Layer 3 of a small transformer language model trained on English Wikipedia (14 layers, counted from 0, width 96). Numbers have three digits each and are written without spaces.
A neuron adds its activation times its output weights to the MLP's output. To switch it off is to set its activation to zero at one token and run the rest of the model.

Output weights of the MLP neurons that the questions are about. A number n stands for (n - 500) times 0.0014.
n11: 433537442450514638281622593464575434676421497592476261547363600508328342490534217433707524482453291353443443392511454559581375410573644406484526478419628607626447404573276458416685494622406488248522444611407512230648552435645798679586529568391563545387412668587606519430483510749479582663
n36: 323452634444434491543680390584428485506442634407470545273506779334545497419389451494480566465425372460502609756521486417536638644474417562632529699398573493316662300470530488400481476625532523539489730498697443516471649592408724570439723496192727624697610286207626406487409330273694471313
n48: 605774504411776707653474646624726453490695637367419572321713416672546544506593540553479515556586476488625501554439222476493473521509275385391585540328528532624594387464485514506353629631462619400503675644427505447544425494651682379420502447586563525396523165669487565383402481307385485509
n52: 363414568498518438490633601646510387544193584563588397446523634407558510410569400417544481444567523786518336541651619417467598485582586531484653585504377498399458462614631675395469590423401410443492530481435606305585254623431503524447721464667634470563454653342409451426586333489551372374
n59: 620335536239583455615457479387381476329124386454500431564618360630502630629457632343412495454698574505671675491448556485643514516150517551393398412445456307609537585526496672578507963344444797598099470363610543510417546652619558599503474386792418476597540368552632461495591651469583414424
n65: 452326438559592322497792599400212372517562350624373752338301506467369337563527532657548337541618478290483436247563525597440437495609599671526553364463599549464650561484524454487436700536433430521322452476503590573435452478558619424630449520451508390438634718454450437643429524665405561334
n72: 361533487586368619438523498589316687378643411430424422448638671460629543397436514379567347620472468384589386543525578452433633614352272658612391472638658439432522432531411516511619444457421642585558483525428544436339474435563556418570508397484206514345361566639487524441601715393554444628
n85: 487558540473575687393420507438457513639656622301527432364529449542523544508507653442718496382446590517485672485578304498515632639553518465579446425590415494561516380441526492576461445401602544475469203466426652667536566474385421556507458513528585324434552445620483613545566348619394614495
n126: 459446612468345354519380286527595737598435482373465596547482485401428505484231329479592799473315232627592500533270599446661496531713439535702694253544395453486604379562495441438485566639547533365570565428404497550463590583535450460525400470571511417564359452543449757369568421311574535413
n136: 446311364306330492473521482527624620410563442547464605398669406463552803513632448522353185653476514347504430526435669537326456645512686426453606397622208772448487498681573580513634461384497554494493402469637457588410568428443417684474615608367362460358628408761647716225485363610423474553
n146: 652558358480440442547339659375415597453333465359514491569315534566506452647530294353537486557589641634636435597443368467446439506480424498522680396524511398442514464541372415539578449504504376617723688398636607513750542277578722476545567468542423716501581646190576354406510464376379511451
n160: 548669487515461580543525681357467585606653429701307601582398577498589509207481373447591489330480454565340558517557563530574547710657438386591398669465488693294536287445574461368487721799443455278518442319569404371454618452393673595357575580365653306779418613405355518496266564389050411392
n162: 336375528564539644572385592470382346543528653564607646513774524509230563523440785402609314467520443311520680712637513479371421434524582277718685303503229487485558584373400549203306544295470450454454482404689567482612556276533228418738576762553464529334431241611604679683349391417558914547
n182: 512542490675866414774342670586542438469756582571455338442565514263476453369358463310409489651633588566438386598462244495419472323495402525773481414507774570565511596318474481417468500578569463475392417514543580359575422509487648838390285403484545551646573457467508457508396472712478632487
n206: 408610596458560518441526620516481353642460463484501485517345522503528414556209494451654544385486394483720636719569543508439345764603509285295430457540437339535551434509516530446636554449583446418506735356610646426257527358461601292435677592427614405201455626562466648315484561619686373689
n231: 383403459393565548466436433645420432391490594630477574543457488523732471504677559248552556305509504572476692565610368547490560407548620220325663316429546592669342291326526521435479514478683365386522388330466578621510611370240530571294528528618525413464630420450576468452360314481515553333

Each question names a token from some text and the token that comes next. It shows the activations a of the neurons there, in the order above. A number n stands for (n - 500) times 0.024.

Then comes g, the gradient of the next token's log-probability with respect to the MLP's output, scaled to length 1. A neuron's effect is roughly proportional to its activation times (output weights . g). A number n stands for (n - 500) times 0.00092.

"ly", then " Human"
a: 507411500508485499437501502517483496494532508498
g: 567509434535591551502587397440437674618664547494550466644470371658524428423592527638424550487253502617504465332246469537557391676654640779385501568477514623522607539484389430652388501706554640629447522648371669527461526648595356494565460498393441322352375364354566454242368755382469534503
Switching off which neuron hurts the next token most? n36

"es", then " members"
a: 490482586503506530473518489500474506510565480503
g: 549640438535503566639424489470439409365318482405713659692690649461347579525534584534525510480658477633670450667575381384353316392425411584605456556546404493486640513268509487462351600704539458412491456474525473387456439373467752835582769565546536441607396522435404390593507584546318629600
Which two neurons, each switched off alone, lower its probability most, in order? n182, n48

" Week", then ","
a: 482435546489494511501504500514497503492579487499
g: 416507464448426579300389573320449402402548587453373645402535676461454686672520538458449373579505607451416376543572478606467519486434500744618466510498641407614529662220692339367542728368586407412576479559342420450245637477390321485442590480564276545670354607361652391606477447560352454555
Switching off which neuron hurts the next token most? n182

" N", then "gu"
a: 501458494550519499478498584502500489500539507496
g: 520539672561606431461409702365523568359407485575558553428618365474487371345476506495344498438436368658463475629470481332416564547302505782644551489599329583580639721765358418728575420579511558501594461468451537594616464417501435233485641354325554554497602628705575727477578429621563461407
Switching off which neuron hurts the next token most? n126

" for", then " other"
a: 489486501503498508487500495419483500497539502496
g: 480606270381534381346639576476628520569421668439555451494554372478315400584551485488455464732560414216547154548564680568439616615661452575470465403556557561439486438452410510525494624401660462476308557458537652478613621589334383483405589336309602464426668562587471822486466624392440579553
Which neuron, switched off, raises the next token's probability most? n136

"um", then " developed"
a: 518373487503483500469497485505500502513514500507
g: 547724692519449501343328794374437646498286455493370360527388494497336425635534360593645377382582445431632456305624541391443577525396620625360429446468651485537392521428671484425594522402355439249587466544636656410596594518499641689474633469517439623599326419451554669624387379425410498433
Switching off which neuron hurts the next token most? n11

"ode", then "k"
a: 517500548507419507500501497506491498501623519489
g: 496595542441413335639765646719667460537403571450280450464386534308575461504488528492569449614366618642486664627435531634621612546609535645479520593574547596350456716564464586598545516634532550570675407376433520544587542445364571289435253361603646296493686544423552577410489236590546498344
Which two neurons, each switched off alone, lower its probability most, in order? n59, n182

"it", then " |"
a: 522461492501529508444501494500497502503682333502
g: 525398638435393415632412676304616498668447360590483500451382510499466420512594517591488524573591303819869370724677510566520680541480405380708462438465519511555524447367525227458690583381464532418385449469479631505617523546436574352707535476488422424679445405514646631469479431611566469439
Which neuron, switched off, raises the next token's probability most? n206

" Family", then " of"
a: 515486504502525501500499499511480491501539493490
g: 476632398354742584397585544465489290438625452336495456651584461391617421383223438530528509535419571365270408493443465583455500322338414698559649414425536567470578490595653219433443379525657471360357463336254543502634709573593425502215504530450489657530356562575570502480558472451438546524
Switching off which neuron hurts the next token most? n182

"c", then "rib"
a: 506512515499572479484493487503500502469501506474
g: 477589339465592640455501482486506485252433769576590547766477370575473381623306616564596495426619636574369590643588569376733753525413513526670534535572526504350582503359366450807473491433734494526641545583550383434442647497430503529534577399703411413556649617572659574365459453521419482411
Which neuron, switched off, raises the next token's probability most? n231

"k", then "ey"
a: 508473500506499425408511559501487491503500500511
g: 291411259529603538427307429425372508551422456503569521421614429303580305540393627663501484305442293493497455446629423555494375428526398495546471467284452733545374503542329551370329391384438507549294648494482335463312744375430543503464510750647511594624598444439444674489664410444589450412
Which two neurons, each switched off alone, lower its probability most, in order? n72, n126

"ab", then "ary"
a: 504431574507519494484499492484491492514642471500
g: 566543471489640513470433680410625613479574485350345632656518519492560302571454409740502446757552603448593340576498543442723558352469493636495650481372510469460575435534560485284530450563462323458490827581259503313363339580675689445366663446608428612604395483492568414341534576587474519642
Which two neurons, each switched off alone, lower its probability most, in order? n48, n182

"ired", then " by"
a: 464503570489495569496498486520492495490567424496
g: 638681363358620595548264556608488741734494397445428437414384571393498418475608485360695546390619735574247523428376683358565454413310528623465394607476545355587435565626577662542515297555639426535444517340544498543576611671531330605509414401457427497581359619582576460500643598520313536474
Switching off which neuron hurts the next token most? n206

" performed", then " live"
a: 508493501494489593500500496492495498499497508505
g: 528437483606445439554710608537515461728549507450321472665387590398564670407682635633542526492462254649499414386595345535615757360475427521572491230618683526477615455446550609502466450504598534642308522789461556559498364511454518573448601468394630602496482582452173575428469545450577648671
Switching off which neuron hurts the next token most? n65

"ll", then "ab"
a: 512410511540509500493504489516499500507583510485
g: 602552404587602364453351617623248407485434357552389647596397432729535585516644394530264441335450370345432617551469550407461852675632498562488564605513527634295468536495278605478412514416571503543495503666391407570571505240602519433519714571702601473453495341522509541335421496469418502518
Which neuron, switched off, raises the next token's probability most? n182

"ain", then "st"
a: 516504544501363488500500493502507503514563513499
g: 491405569540521606602644551675417629613471524432581321503321545331464567344595317512583675610515646446417649395390452670454394528443420379588544724714388471538578315580282576573379427551622371566455408200570311455678482584435275372474412521479608637539504493351464394582551630677507542432
Switching off which neuron hurts the next token most? n59

" sc", then "ript"
a: 460400503502524491502505488523492500488515479496
g: 380471583500668632590336420463492502600755702592471741724472436410464372478615573611469563497553649564406542543508378462585641540348563533507490550379445485513425484515697254468456391465669422600469546565819329676194566634510395232465608501554457519654433400406545419520545599396526533461
Switching off which neuron hurts the next token most? n11

" \"The", then " W"
a: 500505498501499502506497498512487491557524507405
g: 506431452604540368506487321476773574618450578706508508507551189380486578448522414564730441425490419567680308531444334769790737492418484660497477577462502449287613421592377475574383648333492413554545589472534316566591492522612654404509453463478465470525329272571433448410467519421497583584
Switching off which neuron hurts the next token most? n231

" \"P", then "ar"
a: 489482490531504502498489500494471489565509508475
g: 556558520520574481418569638403522589594454396071471534406680515442326472481638562432332511654550307420351356652494437562621555604527444500365573539157434471580556612473448588607516801601449440388566503537490543365437283512614592589420599463308499490446486532448559320464615690555321476541
Which neuron, switched off, raises the next token's probability most? n162

"ag", then "am"
a: 513344495503500490377497524466502500511499452505
g: 506565509437369466522588543502419606382506609621636625468498472762756694510518412469546377534348587635327579424606448315596601706560443219301713497547582390509515542367478549298423554555423598541467535390496467706460465531723474703580604471509504437276632322549322618367416457452478561399
Which neuron, switched off, raises the next token's probability most? n136

"ult", then "on"
a: 511491519569397503501497575493496494507621428498
g: 584467363521491493486659268572728430296639466561589683486591701551572529423530569467323426621575357516596500516604446386421443268327551662474429574420316608400492287353754464570351502308365396448593450454503526491533528442377461531569601584547454568514546704555616679852452498575512481572
Switching off which neuron hurts the next token most? n206

" |", then "\n"
a: 507465501509492542500505506326500502505499505421
g: 643526545673453563521400579330414449454454423447574515537287355659428588344322470528589696419497450373442668462493444469461427464407256314441538676428391543594426523631543281215657701465635356643425344306362563410454278721624643475474456451561407510453526300510506574412529412505463539459
Switching off which neuron hurts the next token most? n136

"ised", then " the"
a: 509495537498487517499499496432410497490510491505
g: 585402483515480549388975426591386456322539627550682414490348342430562486430400550681458535494588578430488411556453434490504457519716421351725533583448555600587571474518534578380492535383443397285313561426371351497517294748456620311336389650557635542494434336448458614490446539533441399529
Switching off which neuron hurts the next token most? n146

" Al", then "ban"
a: 525428502605520495464493506506487495505529435487
g: 259408705542306256600441458493519412674424434442504511667559328325502382599594588425568547469697445465373338502573567283465527642559381439341583544636782549545525359400557610615373556581431403605362594465551564636577325408460546337411622342583453589390483400592601436600264589580464567451
Switching off which neuron hurts the next token most? n52

" d", then "war"
a: 400503566495476497499506503497497486490523502486
g: 564413897524490540336446604519511483430327520594444430312488576342657368395533343412510451605622394700493525544262334574338394460499576391589445505363535478362520636577364489776603660209375392387396543436387412550442588532532412403525508413462662463486578426582514441508587393428534693604
Which neuron, switched off, raises the next token's probability most? n11

"as", then "im"
a: 527434497498456518502499547500498501492577503443
g: 517517597412457418584563588582194508430681611453368580517674688476497591671523493597468555443455722511422635438385521708612504592511361326481585469210656255476517513493647680411396506412591542574374663442514567677431407529666394493447446345496391417455584307642423326685615602466609482519
Which neuron, switched off, raises the next token's probability most? n59

" both", then " A"
a: 435502505492471508501505513500500500491505499457
g: 436477396716616436356654502355595362501564583616469520617664500452570400547302481485304647551538396290540519713610412487504550498536548467356368502474369459510530663520394628522459525507467508550237686499738309636287450473419428180610572421665532372651442399625439671537565493502493353605
Switching off which neuron hurts the next token most? n11

"es", then " used"
a: 438506574501507533477508495505468505508607467505
g: 535631474550496410523566512442797585589315479452415540268607558537417623568598384628561513516655543619515421367682499271387501444353599609309524686434607367523563526670428333490550489545796359568551457380420585418713538630482517567513506401467536250438299563595411510552417722396451346608
Switching off which neuron hurts the next token most? n48

" \"", then "th"
a: 501471500510515531502497503496500488618498500466
g: 645558563606396749472377434471625507699526620690494371498579383373684309431482487451302461519492519389514556487713419627417435431806403597620638311565663811595502494441434523716483741440496505500477507569568539463594567389639509350576584350525546444587501455441425428631519418566639691560
Switching off which neuron hurts the next token most? n162

"en", then "van"
a: 478455583496509541473508490544459504504607486502
g: 514491838560647378593489426533599605546357544384331463616573455458655709525429545495683468378507375548447684439628643571666603500606442547604624594580568534498725631596424302484682729410443447548480519525677555660488402694521394566551543471579529460405522355407410566478564534809554726561
Switching off which neuron hurts the next token most? n146

" Human", then " effect"
a: 517489501515434541505498500500493496505505507507
g: 527540505398474633552501529429365563441477334562441520386611456604393633515429705416409253396626538366641487414541580259323325445410399526708533403379559604602624817352473379366683354395485547444483605277452450435639405507450472457672354537565549584371638585649525565504567446544426685295
Switching off which neuron hurts the next token most? n65

"at", then "ures"
a: 512485488508530501379501495499500487504547476512
g: 465611567460457430220552673522649405743715498331658342565581363418460582684500578513393556557546691615435622508645515551744533489390470362352483536432525462438374647648406678372449483764588441460418589458589416441496551523431723405314510588651468537596568540463472550459406601500465711714
Switching off which neuron hurts the next token most? n72

" B", then "omb"
a: 443430504512448500467500548502499495500555493453
g: 571649262361513376596410676490542545381283460560512585474389744635532630659619708521545621512479250559540502428442556493449508473417270364489439388343634732594384541397368297604734380356476564407452450492401660593468487466447409441522636305389641588420577508685527577537431451419498625499
Which neuron, switched off, raises the next token's probability most? n231

"y", then "ll"
a: 510491531497504511440495494494501499500546440500
g: 417594704497510536629522195469678583558312561651325554451604458509417503362356481335602534492369320591530455428528529523482409530363650438621539639568503317593481598470227363731534601606456519410529559488645613394625549518507356493560457489498365349477579321371419607534532624767287435327
Switching off which neuron hurts the next token most? n72

" fl", then "ound"
a: 460399504522513503491523510515500492517492509494
g: 407504429448434436466523400364419357423519416438600623499674483674446448641477537534404437658284412561507745318488545446268149654561642419562506403500633568550445481430376347620255388596344456802428439384568460559482587433322489605508562541405530485611618531365455435731403455543641462486
Switching off which neuron hurts the next token most? n11

"at", then " language"
a: 502483522510526510402506495500492498506536470514
g: 519309618474329557623525583390240711612488553441462554460493460460513256479689449533486443639679304431507281327393427491242530502655551581457396523607606504574607484628711354437607507306641547471721532545462613652482449451540364490607646416681471372503451433477617328616383508557464453327
Which neuron, switched off, raises the next token's probability most? n72

" |", then " B"
a: 506466491499502506504505492621503488503547496500
g: 650341463525365659538497508302477586527583374572386438317550523373343588689506582483410537663478501180540524488467479449629459759468580520566622743535411477323334609477514457649531666504397604719362472437639351451550575429610366486480526489449419318594498337517545744534396621471604293617
Switching off which neuron hurts the next token most? n136

"\"", then " Wil"
a: 502480512507521687500500486420492508495500509491
g: 378461317658578510497545613479653331509594427521559566619354509476408502523347376445560603508603453421515617618506303447790476560519566662444403425626329363440585519549339464612464613594351469390482388308896456473366617457320457385593523534346460518245549431588749440492544560529502675483
Switching off which neuron hurts the next token most? n65

" by", then " Joe"
a: 501512509498506502500500489409483502505533477456
g: 458418356493317462374429380476690547600468461489531603456556405575446593573487442504446511415555530520507383888639377548522545527365574420553320589635199492464561518645486401570396482575373473538199366435725419463485587432299580651501721570693583542542545603669597499417578435266572366479
Which neuron, switched off, raises the next token's probability most? n136

"e", then "view"
a: 501500630527514520503526971517503483509503496491
g: 482463447631611630459262701737384463441528576668387578434584627504510449542467668592381516633548695574304496471435495581636365531321531592590541504493492600303325415668715516633621817612452464438462545551649404403380507394509346655574519566438335418520584508449280512312552460435326459498
Which neuron, switched off, raises the next token's probability most? n126